Layer 11 of a small transformer language model trained on English Wikipedia (22 layers, counted from 0, width 128).
A neuron's activation on a vector x is ReLU(gate . x) times (in . x), where the dot is the dot product.

Input weights of the MLP neurons that the questions are about. A number n stands for (n - 500) times 0.001.
n15 gate: 428 478 440 403 452 477 742 270 496 551 444 702 608 320 356 547 317 255 481 481 438 327 566 500 562 479 329 531 326 543 166 468 402 452 548 596 665 736 456 440 634 678 514 409 411 745 530 442 246 453 373 412 493 489 554 567 452 457 403 551 687 319 590 743 539 350 533 654 750 645 496 551 548 579 507 335 576 632 504 414 426 632 456 340 304 618 493 628 511 493 286 573 411 376 219 589 353 575 658 603 367 356 381 489 245 304 522 554 375 327 637 419 464 500 598 604 522 438 492 486 504 522 441 496 515 373 565 441
n35 gate: 717 628 787 509 452 105 482 534 431 535 399 699 86 368 594 470 764 589 673 460 479 557 331 413 426 424 623 527 637 437 232 402 625 395 591 504 785 622 487 433 478 446 626 556 656 471 523 763 321 253 388 695 288 521 390 323 557 656 351 548 531 504 491 411 709 591 725 364 486 504 451 322 570 316 538 240 594 570 600 447 557 728 552 401 542 122 391 755 747 574 666 491 369 615 496 557 622 707 674 711 513 589 608 430 737 328 504 587 304 573 588 462 419 505 413 733 435 289 630 592 487 297 364 327 583 453 445 457
n49 gate: 585 509 357 474 435 208 687 617 581 762 614 518 329 682 606 93 457 562 650 337 338 461 517 323 323 424 866 650 543 554 531 496 337 600 470 378 686 201 695 350 461 730 563 466 768 609 504 517 258 640 637 380 664 345 576 566 734 450 500 630 768 596 610 601 429 730 388 555 654 718 592 573 340 457 496 690 441 492 599 412 530 475 372 659 613 774 400 577 521 366 541 598 622 540 544 400 635 479 348 458 394 547 574 404 603 517 504 364 678 392 627 167 419 87 644 361 483 470 624 446 526 419 452 487 414 479 613 798
n50 gate: 410 598 663 602 644 496 212 373 532 762 516 594 415 457 480 734 261 422 664 764 449 765 373 420 329 418 823 500 563 628 395 391 524 391 512 698 480 713 488 515 532 546 423 182 419 620 512 560 470 598 358 615 337 430 691 353 384 640 653 396 528 260 671 457 677 553 544 504 617 287 443 548 540 378 477 544 453 553 436 802 657 523 520 651 543 520 424 496 563 468 489 433 543 582 605 746 721 147 316 496 316 469 584 412 567 488 645 180 432 604 472 431 697 384 629 348 619 619 496 404 626 504 302 540 544 603 421 440
n53 gate: 500 496 504 566 289 242 429 482 425 416 360 816 329 410 444 481 504 433 649 609 255 462 172 434 420 522 478 664 364 574 721 298 265 569 695 581 481 193 427 360 625 515 456 382 578 411 393 424 453 515 614 458 565 429 496 598 550 389 496 278 325 441 668 493 621 387 565 762 556 307 589 386 630 568 500 298 301 612 573 523 465 537 523 508 248 504 573 367 530 435 347 443 668 664 808 523 538 281 336 552 515 571 522 642 565 470 534 520 550 332 314 559 413 353 391 466 504 368 547 573 613 663 485 687 726 364 652 450
n68 gate: 399 368 585 602 558 314 449 467 640 359 450 570 613 418 470 492 496 697 704 173 243 546 447 493 500 601 496 340 470 304 651 710 227 431 481 802 515 346 592 389 572 544 563 664 626 563 444 333 589 421 538 550 580 318 466 356 404 344 706 642 434 607 594 474 478 558 431 369 448 538 663 740 435 485 507 256 320 529 504 570 573 239 470 576 359 459 488 629 643 592 401 580 631 473 404 570 504 429 620 366 312 448 295 454 257 648 684 786 519 508 628 500 635 564 409 676 382 511 697 335 516 542 473 347 699 367 628 626
n82 gate: 504 795 545 397 521 420 682 577 554 391 649 346 180 488 475 312 588 513 595 350 637 555 592 452 584 570 537 522 541 549 696 512 417 280 534 462 475 487 572 524 521 456 427 412 447 378 435 650 512 405 791 642 341 398 619 564 471 614 397 593 628 496 461 340 645 648 379 282 562 712 744 353 634 620 562 605 451 702 361 255 361 377 508 629 663 656 804 266 467 525 496 562 447 466 559 559 500 435 652 651 191 335 335 568 663 667 327 518 761 302 547 678 727 627 268 463 596 604 167 613 534 625 763 299 529 300 337 790
n83 gate: 396 484 576 323 508 566 532 678 411 648 564 412 364 627 485 231 383 589 428 336 574 200 574 380 833 485 638 788 674 435 381 554 590 452 221 285 408 583 433 314 519 732 637 649 618 473 573 344 474 277 461 473 606 580 623 616 358 355 412 524 620 587 500 389 511 638 367 527 504 861 576 300 300 763 696 551 812 582 386 432 476 385 527 418 378 607 330 488 450 649 470 473 354 584 639 536 449 626 216 340 592 307 462 563 383 617 523 525 386 442 611 519 519 455 537 711 613 516 561 617 504 625 464 445 528 422 529 461
n120 gate: 481 268 406 397 484 431 572 646 374 388 665 559 669 443 454 427 307 580 654 622 634 442 465 843 434 753 459 545 511 631 375 572 496 594 515 195 436 426 383 448 362 437 444 465 549 638 624 450 330 333 362 435 627 289 628 571 500 530 477 562 461 586 476 519 437 320 742 258 699 500 472 488 392 645 462 288 758 569 608 540 527 556 427 604 601 662 609 662 413 593 507 266 451 484 535 355 554 500 368 523 595 549 408 694 373 512 705 753 589 520 289 388 652 492 743 606 554 611 341 356 807 281 656 450 384 397 464 651
n142 gate: 568 411 486 448 463 642 504 416 529 471 374 659 544 493 439 551 457 369 448 363 575 387 362 441 714 486 642 740 547 472 386 322 529 606 595 555 628 332 705 514 377 607 279 438 740 451 319 630 442 375 406 435 496 415 432 741 456 299 536 380 444 391 344 418 500 365 558 525 469 698 467 159 580 672 561 391 232 510 518 433 650 617 511 486 585 528 284 344 364 380 510 742 582 526 683 500 460 461 500 475 507 489 490 606 525 428 750 531 489 591 478 574 482 193 753 720 305 327 444 563 493 392 599 384 507 504 683 384
n159 gate: 449 553 385 504 381 363 527 382 694 780 523 715 752 533 427 316 688 492 333 425 665 586 548 348 378 543 457 566 321 439 545 464 437 463 581 541 844 537 433 589 544 493 661 389 593 518 339 504 538 366 610 448 463 428 493 296 422 374 515 292 451 453 455 431 425 595 493 362 593 368 447 441 615 489 827 600 504 531 715 527 560 475 540 507 586 424 608 312 445 437 496 327 457 402 343 406 571 341 569 324 642 496 571 545 463 651 144 574 236 345 433 300 617 288 496 475 504 504 469 670 545 588 545 485 333 507 636 804
n174 gate: 524 529 580 416 657 465 403 349 383 602 525 454 208 448 565 219 602 538 643 550 476 525 361 516 561 684 296 354 747 377 550 572 488 678 410 728 532 512 261 433 593 672 345 169 619 290 674 541 588 275 646 712 533 324 660 567 640 572 436 615 262 377 324 592 421 309 586 251 371 609 567 508 525 532 520 541 524 411 521 303 463 356 516 675 747 432 574 414 580 586 394 398 484 622 558 566 731 608 432 380 685 576 425 731 386 561 299 457 516 607 367 22 407 649 308 588 451 666 614 661 575 480 658 504 521 541 569 619
n188 gate: 535 376 631 744 554 472 579 422 318 741 422 729 336 742 611 536 540 264 633 486 487 405 410 761 352 693 596 660 708 217 641 460 460 495 626 523 513 405 401 344 487 359 292 594 535 926 509 554 193 553 576 540 867 535 526 353 270 378 535 554 505 500 619 513 375 483 558 637 698 411 399 540 311 288 553 567 390 462 450 440 405 789 313 411 229 496 491 245 363 491 534 291 557 789 704 663 265 251 452 792 720 337 371 270 562 509 460 580 347 303 423 552 606 383 239 395 504 322 338 565 582 397 414 594 581 602 387 338
n15 in: 707 484 664 358 539 362 322 470 527 703 539 516 531 398 492 466 423 540 449 516 489 682 626 654 224 481 470 460 496 556 593 763 657 411 558 659 357 736 496 689 443 489 333 592 507 567 584 477 223 466 489 508 580 743 369 331 820 470 387 461 551 682 465 354 493 628 489 376 476 504 508 642 669 651 372 324 425 482 461 362 442 406 416 550 799 496 341 649 391 304 717 466 470 696 411 523 674 522 293 478 534 722 445 558 393 435 666 540 654 592 228 593 674 528 584 308 382 546 579 275 598 405 430 753 519 546 432 481
n35 in: 355 453 677 613 364 504 299 660 730 234 776 388 534 471 517 458 538 544 439 720 697 624 618 488 297 446 475 340 508 496 324 454 54 573 288 380 500 666 410 525 458 500 648 631 488 332 377 508 567 616 567 310 449 719 508 517 504 492 704 687 405 611 457 620 504 613 200 596 790 722 349 492 593 525 342 614 546 740 368 600 696 541 643 441 689 749 316 644 600 598 711 370 645 448 568 333 312 475 504 409 408 267 321 410 386 576 583 750 445 598 195 292 462 540 569 471 567 597 234 606 539 702 569 365 441 571 513 615
n49 in: 460 630 612 513 674 157 640 623 386 598 550 508 412 613 727 247 340 517 382 379 589 479 570 465 393 488 280 483 569 460 425 581 475 616 553 608 504 219 628 488 447 441 643 418 560 476 594 357 176 484 684 525 430 396 568 433 578 184 383 314 596 253 643 661 571 614 365 726 452 602 508 541 525 277 778 640 670 593 516 294 124 616 439 778 504 560 326 566 496 459 417 386 572 555 616 550 380 576 552 420 439 516 441 301 537 492 403 262 364 586 571 678 536 346 559 287 680 634 530 559 706 667 721 767 331 537 371 582
n50 in: 692 464 453 402 373 699 289 492 578 535 385 643 394 483 307 604 108 635 558 758 422 232 178 500 605 504 453 679 297 572 420 778 678 685 465 544 346 522 570 428 457 600 559 426 398 432 554 331 807 710 617 487 448 356 509 446 426 487 748 526 522 559 540 585 487 483 517 286 615 647 371 282 797 651 162 204 706 380 487 558 759 679 634 604 487 244 183 374 599 500 550 556 419 603 526 474 566 555 363 733 483 564 605 381 535 396 363 366 680 628 345 378 560 777 413 594 396 690 190 303 478 461 496 461 513 543 527 570
n53 in: 508 603 543 413 557 812 525 371 456 230 648 479 521 345 496 464 399 725 508 661 608 541 633 485 468 725 220 462 476 484 352 789 444 647 500 684 346 504 463 512 536 423 215 403 614 598 441 327 515 643 424 460 617 618 520 587 541 555 437 634 290 285 525 757 302 234 625 686 436 596 459 859 500 612 433 278 723 393 480 521 549 524 520 251 417 733 537 379 385 431 276 741 342 314 700 504 476 319 536 606 345 472 543 626 440 359 563 432 565 297 471 508 484 361 627 354 496 384 392 752 611 520 451 496 597 484 708 553
n68 in: 485 349 577 469 363 372 539 342 646 640 554 608 577 813 792 409 587 594 356 539 538 619 527 565 549 734 626 297 594 551 588 615 636 423 500 500 626 340 420 397 620 525 364 417 706 592 390 632 681 571 428 262 651 530 533 419 291 474 537 367 744 592 473 556 529 211 568 627 668 601 546 447 337 683 653 553 556 468 568 632 592 311 541 598 441 582 626 561 355 504 544 379 504 321 806 642 722 670 481 570 593 392 565 462 689 515 340 260 340 528 808 518 631 397 438 545 477 703 500 475 407 372 450 534 374 613 508 538
n82 in: 458 632 538 641 520 840 642 439 310 473 237 596 648 631 399 340 527 427 508 396 760 627 328 414 492 335 573 438 601 534 635 665 410 615 641 452 585 227 445 405 578 339 356 492 553 622 565 332 500 519 632 668 637 439 404 187 134 702 427 382 360 302 568 442 678 463 551 454 558 465 440 575 233 469 377 378 623 493 606 375 417 347 449 469 603 477 326 598 847 524 357 566 465 464 595 536 595 286 462 515 608 488 459 500 363 605 727 575 579 726 472 360 419 586 657 396 523 422 561 361 532 574 476 673 291 422 282 366
n83 in: 667 530 417 580 339 626 389 468 614 622 379 564 764 569 716 470 626 473 580 553 500 624 207 603 422 634 522 391 379 478 692 682 282 515 597 590 598 545 545 450 537 606 662 422 298 363 419 393 288 540 231 741 567 424 562 371 485 587 449 616 587 550 971 286 597 489 274 289 387 574 614 511 329 570 555 541 478 721 571 496 522 388 308 581 327 536 429 437 588 578 447 470 565 390 474 376 343 471 529 417 416 343 425 766 470 400 518 386 403 403 530 593 621 527 358 682 530 640 374 529 500 426 455 530 440 622 535 474
n120 in: 656 470 316 534 724 456 361 399 724 613 611 389 590 393 715 442 743 448 431 286 512 496 521 584 651 578 496 447 338 500 453 549 467 364 710 419 755 508 580 691 671 572 362 705 594 179 496 433 657 586 792 345 747 443 217 599 576 582 479 335 453 622 663 336 512 636 500 681 482 749 483 336 681 314 582 370 504 464 521 414 627 541 567 508 512 475 707 521 636 399 480 337 356 513 517 525 268 386 677 333 611 549 653 386 751 412 257 310 158 416 649 488 459 548 500 537 408 134 669 746 513 291 615 487 601 396 544 492
n142 in: 457 410 468 402 478 99 675 561 511 467 343 523 586 269 725 548 489 697 579 496 234 452 316 370 515 399 575 550 540 554 620 493 324 496 496 295 612 437 344 532 489 324 703 555 679 750 626 573 459 410 500 368 467 457 633 699 515 357 594 378 387 518 670 615 518 504 573 464 729 474 402 515 386 478 402 669 438 476 585 523 292 514 621 368 532 637 385 518 460 356 468 339 334 639 448 336 645 514 514 350 706 547 521 392 430 383 583 426 382 554 164 571 446 692 500 558 496 767 333 638 455 522 451 316 408 416 527 677
n159 in: 531 415 415 423 436 567 418 615 461 287 415 585 303 609 562 390 472 390 358 447 335 388 393 629 555 519 624 425 751 396 428 609 433 504 468 637 543 584 153 565 425 519 630 540 688 742 529 311 329 414 575 646 480 400 310 435 472 577 690 576 658 492 403 454 412 583 464 792 758 476 500 674 524 801 535 373 656 421 456 439 404 689 610 657 427 659 404 496 566 480 409 500 314 411 376 789 612 531 488 697 368 527 337 815 244 480 372 467 647 658 608 378 441 752 337 593 409 669 753 515 346 563 444 353 540 488 213 464
n174 in: 521 604 660 296 500 567 387 390 295 449 560 431 577 587 221 416 424 696 214 39 433 346 462 520 610 719 735 456 517 377 170 338 349 474 500 701 616 432 457 267 496 415 512 530 414 566 254 462 397 388 584 441 648 298 624 621 402 377 504 717 414 582 799 450 443 262 593 342 447 299 530 720 551 563 525 445 600 496 551 361 640 459 597 618 648 471 594 530 558 462 500 718 674 305 573 680 428 310 430 368 284 404 565 232 715 281 467 621 509 522 367 378 483 712 411 616 639 555 504 719 573 487 560 694 411 198 504 678
n188 in: 528 529 592 714 400 324 617 514 378 741 413 301 510 500 383 656 751 529 188 544 481 624 178 523 566 533 361 754 420 587 572 472 349 534 429 620 626 533 385 665 382 572 573 372 385 528 530 826 678 412 396 424 505 800 481 447 676 583 523 467 665 256 680 403 573 138 718 644 510 514 311 514 643 505 533 429 318 706 419 393 481 454 396 344 403 133 778 367 607 562 686 486 686 296 720 380 586 560 444 352 929 178 814 801 491 137 356 560 476 589 510 344 682 386 563 584 694 693 510 568 505 250 582 381 595 585 843 310

Each question shows a token from some text and the vector x that enters the MLP there. A number n stands for (n - 500) times 0.0067.

"u": 641 411 694 636 538 474 499 560 582 639 479 329 608 569 518 329 440 635 518 383 685 565 606 463 480 693 578 577 483 331 622 493 343 523 592 488 591 622 490 363 503 416 595 388 343 402 460 519 445 351 560 172 193 592 341 652 413 435 503 534 389 433 666 572 472 405 441 391 329 336 301 485 677 665 561 737 412 596 482 684 430 547 518 530 388 537 712 526 653 453 463 580 622 569 432 567 654 414 494 438 607 371 564 506 505 574 694 597 343 624 370 586 427 541 582 588 382 567 494 663 463 434 629 437 470 412 491 432
Which neuron fires most, and how strongly? n142, at about 1

"ing": 613 558 562 477 487 720 688 545 473 462 394 544 512 553 516 620 571 657 383 509 561 566 312 433 542 619 526 302 456 486 286 404 586 564 547 436 399 479 456 417 600 477 491 375 396 480 429 545 474 584 602 360 500 475 492 522 529 284 628 643 598 427 641 352 533 401 498 529 211 449 622 404 636 553 586 562 377 559 444 387 576 543 688 454 500 591 654 458 661 518 418 342 489 379 349 571 440 507 592 586 419 555 442 510 295 520 602 352 485 643 653 563 552 523 478 526 391 508 460 499 357 628 351 477 493 577 597 464
Which of these neurons fires most? n68

"ince": 425 606 355 180 507 577 543 367 627 564 547 399 511 571 420 449 366 508 465 650 587 648 474 481 469 545 499 270 530 618 556 648 518 506 567 355 362 433 427 543 567 436 578 702 508 401 670 357 621 436 739 265 192 536 539 389 565 385 515 380 293 399 514 542 401 350 345 572 344 460 463 634 670 601 537 428 430 419 592 524 366 511 432 393 441 480 624 567 531 468 375 623 699 577 485 712 666 458 363 609 468 508 562 441 394 382 406 447 732 487 408 647 474 590 509 568 455 490 725 532 433 400 562 537 344 376 454 353
Which two neurons fire most, strongest first? n53, n174

"4": 509 754 416 383 471 574 550 432 631 655 472 520 538 626 549 523 484 630 317 363 445 674 336 384 461 484 241 328 414 438 459 481 512 487 476 515 402 568 411 522 466 610 448 564 451 387 713 461 558 572 573 437 501 443 243 587 486 498 497 566 346 459 519 538 370 397 384 556 257 565 509 458 580 659 568 418 459 427 543 345 571 304 519 443 326 489 480 488 337 533 440 365 692 605 513 489 585 566 448 388 475 570 452 425 532 578 446 485 545 424 667 572 481 660 327 505 506 541 709 620 639 459 541 341 534 512 582 627
Which three neurons fire most, strongest first? n174, n68, n83

"ear": 437 590 475 681 495 427 410 753 381 624 466 469 498 509 610 491 485 501 481 501 594 532 440 573 545 425 404 507 446 394 500 677 478 500 567 355 552 575 583 673 289 476 630 539 602 529 701 549 533 590 342 382 596 419 321 644 603 648 558 423 443 752 387 642 469 383 498 524 350 557 619 500 914 336 517 528 696 509 453 406 416 422 465 566 394 539 483 547 474 563 372 488 508 544 438 463 674 606 385 313 737 578 466 532 439 383 443 350 677 564 368 589 464 716 633 497 341 572 560 289 479 510 642 583 720 547 465 281
Which of these neurons fires most? n120

"ri": 424 606 599 554 597 454 457 269 469 573 614 418 605 313 553 615 374 516 468 381 555 414 625 709 558 459 391 562 540 462 595 443 520 461 502 253 623 454 514 640 519 528 564 574 526 409 513 425 566 659 512 371 513 472 417 822 510 598 328 513 431 626 632 580 522 290 637 323 338 681 617 365 401 417 360 681 503 669 470 369 630 495 361 526 669 495 554 557 374 405 431 463 639 647 372 343 645 529 352 357 684 528 501 482 599 588 472 393 624 622 316 612 471 763 481 527 354 543 507 461 519 581 731 556 646 505 631 505
Which three neurons fire most, strongest first? n120, n174, n142

" |": 391 583 630 510 437 543 634 653 533 596 412 430 574 577 513 553 476 458 471 491 508 574 535 503 495 467 441 306 416 457 410 394 504 619 489 529 587 607 696 549 463 430 516 519 363 503 611 498 569 412 512 518 490 488 538 485 474 387 491 520 435 480 612 617 396 535 486 535 207 215 391 166 673 650 586 576 393 606 535 362 580 536 371 470 412 522 612 585 391 389 417 476 613 486 537 530 533 440 588 529 429 624 610 429 287 473 639 468 563 534 481 425 539 724 581 367 442 519 626 465 462 492 449 479 649 524 397 566
Which neuron fires most, and how strongly? n15, at about 0.081

" act": 549 551 408 590 324 705 598 730 517 398 413 502 498 567 622 468 590 640 461 728 573 410 426 697 370 465 443 455 491 394 352 568 586 539 424 272 434 214 565 665 402 560 447 533 477 691 473 488 547 581 409 428 428 623 341 469 456 447 548 746 412 475 625 507 470 356 546 451 305 508 540 559 431 477 636 598 277 652 351 375 489 542 683 615 287 517 456 555 547 478 594 394 507 554 606 408 504 502 482 565 494 496 527 643 695 432 381 354 442 432 556 580 494 676 537 410 366 467 503 589 534 477 419 376 438 676 410 344
Which of these neurons fires most? n188

"1": 569 630 372 586 419 556 609 450 632 601 322 561 515 648 511 431 505 574 374 414 528 626 437 262 459 529 384 334 451 559 516 477 472 392 356 512 434 528 436 563 432 624 480 672 503 370 582 338 540 510 678 401 441 510 235 504 515 392 469 587 340 412 581 480 469 500 423 520 204 443 394 580 661 669 469 443 434 427 603 366 565 326 508 577 348 532 442 584 447 478 443 367 677 459 497 380 623 414 473 480 471 491 476 375 487 562 423 548 523 515 676 531 534 561 426 448 513 524 640 653 665 355 491 431 474 502 508 526
Which of these neurons fires most? n68

"in": 586 570 641 667 433 654 463 476 559 478 494 402 361 377 462 516 348 487 475 384 566 734 493 476 504 344 383 373 373 360 363 359 413 641 543 343 341 512 615 411 457 504 468 516 603 514 453 398 570 743 516 530 663 374 497 528 451 431 499 620 416 493 635 662 511 407 480 500 326 493 277 552 758 497 478 629 565 511 482 475 343 484 563 369 396 632 403 535 573 429 456 443 611 507 195 423 454 709 305 490 500 689 615 589 503 506 684 299 516 675 408 621 453 444 602 566 422 375 524 396 499 600 597 291 551 619 533 390
Which of these neurons fires most? n15

" -": 633 454 413 436 470 572 678 546 674 608 512 459 484 562 555 505 522 489 526 467 733 483 338 431 515 538 546 448 545 442 550 522 537 401 616 436 516 479 495 574 536 531 714 599 339 427 444 574 526 500 690 271 358 371 388 447 490 445 586 688 566 404 603 696 457 390 670 578 233 422 417 435 578 795 524 643 487 429 424 561 512 491 546 515 384 538 625 568 459 347 409 313 532 377 391 580 460 482 590 536 574 379 709 616 513 609 564 514 536 455 545 375 573 641 385 456 310 520 545 486 438 535 425 429 455 524 376 504
Which neuron fires most, and how strongly? n159, at about 1.5

"ot": 586 648 613 471 433 601 548 370 595 537 336 514 388 479 541 364 534 441 563 619 685 543 509 442 428 544 411 443 644 425 536 592 436 505 338 333 437 570 477 447 435 513 489 483 534 728 164 488 617 693 207 317 465 617 298 577 588 690 424 538 527 607 352 733 458 500 360 456 457 559 387 596 702 368 521 478 442 536 417 567 417 475 479 603 343 564 580 503 658 266 501 603 508 576 360 192 558 613 458 626 514 501 609 527 533 384 719 475 653 593 468 518 410 651 473 651 307 504 698 323 469 423 554 369 600 380 447 484
Which neuron fires most, and how strongly? n35, at about 0.98

"er": 349 544 600 630 572 386 556 716 435 558 424 396 343 656 694 615 721 540 563 424 551 715 537 613 526 610 543 491 401 505 419 522 482 444 429 400 488 703 471 488 495 474 537 629 352 599 516 558 557 596 335 286 433 533 328 601 608 495 569 299 497 665 427 600 547 413 333 421 279 555 279 426 517 337 496 595 601 563 606 527 563 507 478 625 481 542 447 576 439 571 489 486 477 619 594 336 497 613 311 351 618 470 358 445 482 459 469 427 535 648 231 638 483 673 601 509 352 502 696 559 456 617 341 605 410 450 511 510
Which of these neurons fires most? n35

"s": 462 559 368 437 399 481 730 551 610 704 437 410 551 562 498 567 450 613 526 504 575 494 609 622 424 415 467 312 500 393 609 513 412 569 538 608 604 310 552 580 520 527 499 334 367 547 684 551 622 625 556 426 248 516 605 651 586 432 398 563 356 356 664 466 489 481 389 403 290 553 417 400 333 487 720 605 427 596 428 501 516 510 487 418 491 573 677 486 543 465 209 652 618 639 478 584 596 404 442 583 609 308 505 265 371 469 781 467 451 543 541 555 421 550 523 467 445 648 546 497 419 416 486 513 495 377 480 326
Which of these neurons fires most? n49

"|---|---|---|---": 577 519 407 388 464 590 580 607 464 499 395 358 514 564 354 446 365 571 414 515 533 604 522 440 441 528 402 484 560 630 457 726 332 380 544 382 548 472 524 444 667 605 724 463 727 572 365 450 625 381 381 255 456 405 289 565 535 684 475 627 461 669 533 517 439 439 518 459 327 321 388 441 716 646 495 752 342 611 574 493 397 476 534 554 401 490 634 471 426 246 631 411 658 475 188 574 625 585 499 437 499 465 640 430 448 663 521 290 480 663 601 497 585 357 676 438 391 583 461 528 388 425 441 446 646 464 483 518
Which of these neurons fires most? n159

"v": 528 578 436 429 369 592 524 699 472 627 492 556 460 402 639 340 395 592 534 479 456 556 617 405 543 535 386 472 498 443 585 524 497 566 495 414 550 527 572 525 189 437 533 513 341 482 350 347 473 492 335 434 386 349 445 418 319 501 491 626 610 534 630 542 511 278 348 360 326 517 548 702 551 644 472 719 557 472 528 526 408 555 727 553 369 669 387 490 653 435 476 338 537 507 328 341 379 632 318 506 721 492 635 570 321 677 385 493 467 586 315 657 429 531 527 531 511 347 607 540 495 367 402 287 415 588 500 551
Which neuron fires most, and how strongly? n83, at about 3.1

"oot": 594 531 533 606 472 703 305 436 612 568 392 437 468 486 411 485 347 327 530 417 662 593 413 483 547 551 407 449 497 496 564 350 451 529 255 404 404 303 472 661 534 478 810 499 738 483 458 405 576 580 461 650 321 558 475 539 428 607 423 646 427 387 693 520 316 408 463 446 341 448 476 615 677 464 483 606 406 539 364 526 441 500 606 576 448 616 656 581 361 550 389 623 631 576 435 610 705 530 493 541 367 502 485 517 317 551 395 247 768 638 469 611 404 546 504 536 482 361 378 444 444 349 540 524 462 616 719 437
Which neuron fires most, and how strongly? n50, at about 0.91

"ers": 437 633 559 211 501 550 763 402 534 549 353 392 608 502 462 462 688 666 646 532 523 669 506 546 530 433 399 368 583 331 501 474 421 596 551 514 549 403 400 382 442 468 743 543 429 492 486 471 557 590 376 422 217 426 476 661 469 381 436 482 535 342 411 378 514 437 349 480 384 645 435 644 495 351 524 655 355 521 477 656 274 492 680 466 465 563 556 437 587 458 363 634 701 563 485 530 458 497 449 508 563 337 672 352 385 341 675 256 588 554 427 645 347 414 445 450 560 336 501 489 310 454 371 507 369 424 630 385
Which two neurons fire most, strongest first? n142, n49

" includ": 524 542 358 506 565 702 503 569 367 525 368 572 561 509 521 530 551 615 471 459 435 537 449 615 487 499 298 630 609 525 340 644 332 513 293 527 529 391 531 654 425 500 572 461 574 559 538 478 714 505 548 366 609 567 342 368 524 486 535 756 542 445 635 717 445 327 553 541 315 430 524 422 689 531 531 638 231 673 436 489 390 647 403 565 454 628 439 452 329 492 627 287 681 429 440 551 581 393 403 647 595 526 476 515 535 508 558 304 452 649 527 519 663 380 410 517 218 431 472 509 623 588 490 513 489 595 602 489
Which of these neurons fires most? n188

"ip": 502 588 377 508 433 475 623 428 416 538 636 332 536 530 533 395 625 406 529 366 688 462 247 345 402 512 467 337 416 413 379 441 556 510 416 491 630 428 303 505 534 576 518 421 413 484 581 584 606 438 491 45 341 615 443 499 529 600 357 461 330 441 552 699 522 334 400 576 409 531 290 606 726 360 319 483 545 482 339 566 597 304 322 453 353 592 569 547 566 539 495 570 541 648 567 466 730 637 589 437 440 564 515 403 513 376 619 482 582 187 461 581 397 530 448 378 547 572 449 521 299 548 507 460 506 307 306 400
Which of these neurons fires most? n53

"2": 474 498 438 373 509 509 791 346 721 491 327 600 418 509 620 331 501 650 548 515 536 351 344 322 286 521 557 349 593 485 525 433 488 485 473 428 459 552 521 418 469 463 563 522 398 552 407 407 590 617 562 381 623 503 463 725 509 493 491 559 558 390 737 706 400 495 666 460 343 418 318 531 568 643 496 680 581 437 509 655 296 394 542 684 455 355 539 636 447 396 519 626 729 418 239 538 404 523 356 431 465 543 590 511 453 483 538 562 539 292 599 444 584 639 407 418 587 448 621 683 466 499 467 384 531 490 376 274
Which of these neurons fires most? n49

"|": 577 513 379 480 441 598 665 513 572 684 388 519 520 654 610 487 471 507 409 650 591 473 378 481 544 538 459 393 558 556 403 471 441 471 510 346 590 490 571 534 529 472 508 446 466 533 497 429 482 455 564 391 578 514 541 584 534 494 571 639 559 607 589 509 459 441 595 451 151 369 403 344 450 692 483 600 414 568 532 438 516 511 536 511 347 570 468 578 490 432 517 237 570 432 407 579 591 577 533 618 418 553 601 581 371 489 664 447 526 412 500 462 641 515 557 408 361 429 567 542 403 528 469 447 667 423 501 489
Which neuron fires most, and how strongly? n83, at about 0.24

" ra": 574 393 382 364 679 644 646 634 463 466 413 431 380 402 646 487 475 426 580 424 567 523 444 439 368 589 610 472 734 497 400 638 467 539 485 471 517 553 430 714 480 493 735 605 444 434 463 462 518 419 627 330 377 397 217 553 387 558 555 516 575 439 431 614 499 664 544 388 337 520 250 450 464 500 401 506 283 620 526 639 479 564 642 351 280 738 538 556 601 481 547 489 572 460 531 295 655 493 461 606 588 535 626 393 526 488 605 344 677 412 712 444 434 734 567 439 450 632 533 644 502 328 381 544 452 434 533 506
Which of these neurons fires most? n35

" c": 426 466 571 679 586 554 604 525 548 423 296 548 363 511 521 530 436 449 497 600 559 574 598 436 261 559 565 333 557 485 378 443 497 636 281 505 617 409 348 640 433 475 553 476 481 578 348 408 531 522 452 659 401 689 416 599 444 635 387 548 553 457 451 483 496 472 503 484 220 392 478 602 336 629 536 503 440 561 388 745 408 495 568 504 332 551 571 602 515 479 561 527 613 605 421 247 601 574 429 486 630 362 351 414 525 402 325 538 473 358 505 498 533 710 629 527 422 513 484 552 408 592 584 544 445 491 366 472
Which of these neurons fires most? n35

"les": 458 567 402 452 447 437 826 547 593 584 520 487 598 486 530 509 524 589 543 503 663 419 541 534 434 449 456 390 544 461 398 598 604 495 371 663 568 448 455 583 440 474 822 465 405 483 611 478 629 710 547 254 312 447 642 562 580 727 461 441 491 470 332 466 407 383 502 317 372 685 385 375 439 413 416 530 579 647 466 428 518 531 346 625 707 516 693 627 586 428 313 797 528 529 231 537 516 403 419 507 594 389 569 473 239 487 574 358 724 410 469 524 549 642 491 452 452 457 536 384 294 498 369 550 568 599 514 390
Which neuron fires most, and how strongly? n15, at about 0.35

" be": 483 600 423 704 543 643 524 592 520 602 374 570 385 540 487 576 440 601 477 402 500 693 400 520 526 510 309 532 577 565 314 499 404 526 505 419 579 447 476 540 436 667 610 516 439 535 617 600 556 451 502 556 443 561 255 427 462 356 499 630 521 483 620 521 376 421 523 484 275 304 573 451 604 547 663 579 577 605 476 384 446 635 542 539 395 577 478 485 403 370 483 343 599 425 534 349 381 351 325 520 369 587 478 376 549 426 503 252 690 491 573 451 603 691 574 480 352 396 564 243 583 465 578 325 445 716 659 525
Which three neurons fire most, strongest first? n50, n49, n188

".\n": 528 581 421 476 487 701 595 516 550 516 391 450 448 567 418 538 372 506 455 602 535 504 382 586 655 491 385 415 588 609 509 479 477 559 541 488 480 615 587 379 596 549 600 648 565 561 402 513 478 527 455 581 429 515 372 369 590 480 558 577 455 541 539 484 597 374 603 500 207 249 428 478 493 684 668 612 388 608 461 411 574 672 459 546 390 578 353 537 470 416 347 265 764 419 245 621 451 562 465 514 488 401 590 510 588 468 417 377 547 337 580 454 632 627 433 431 476 457 620 448 530 586 435 516 468 550 511 464
Which of these neurons fires most? n50

"'s": 417 519 516 382 393 518 763 616 481 501 450 534 442 392 456 443 478 552 522 487 618 541 373 615 432 612 458 426 518 542 566 402 531 625 658 556 378 496 644 628 397 391 516 613 448 593 628 328 646 629 599 517 438 467 467 499 509 500 566 543 368 364 577 461 570 702 395 560 249 441 491 430 580 740 394 469 385 639 438 443 416 413 523 309 434 505 630 503 578 423 527 555 498 433 526 369 488 439 446 488 482 449 528 362 317 326 758 422 473 346 528 530 392 655 525 413 415 651 493 531 265 363 625 609 644 511 490 554
Which two neurons fire most, strongest first? n53, n82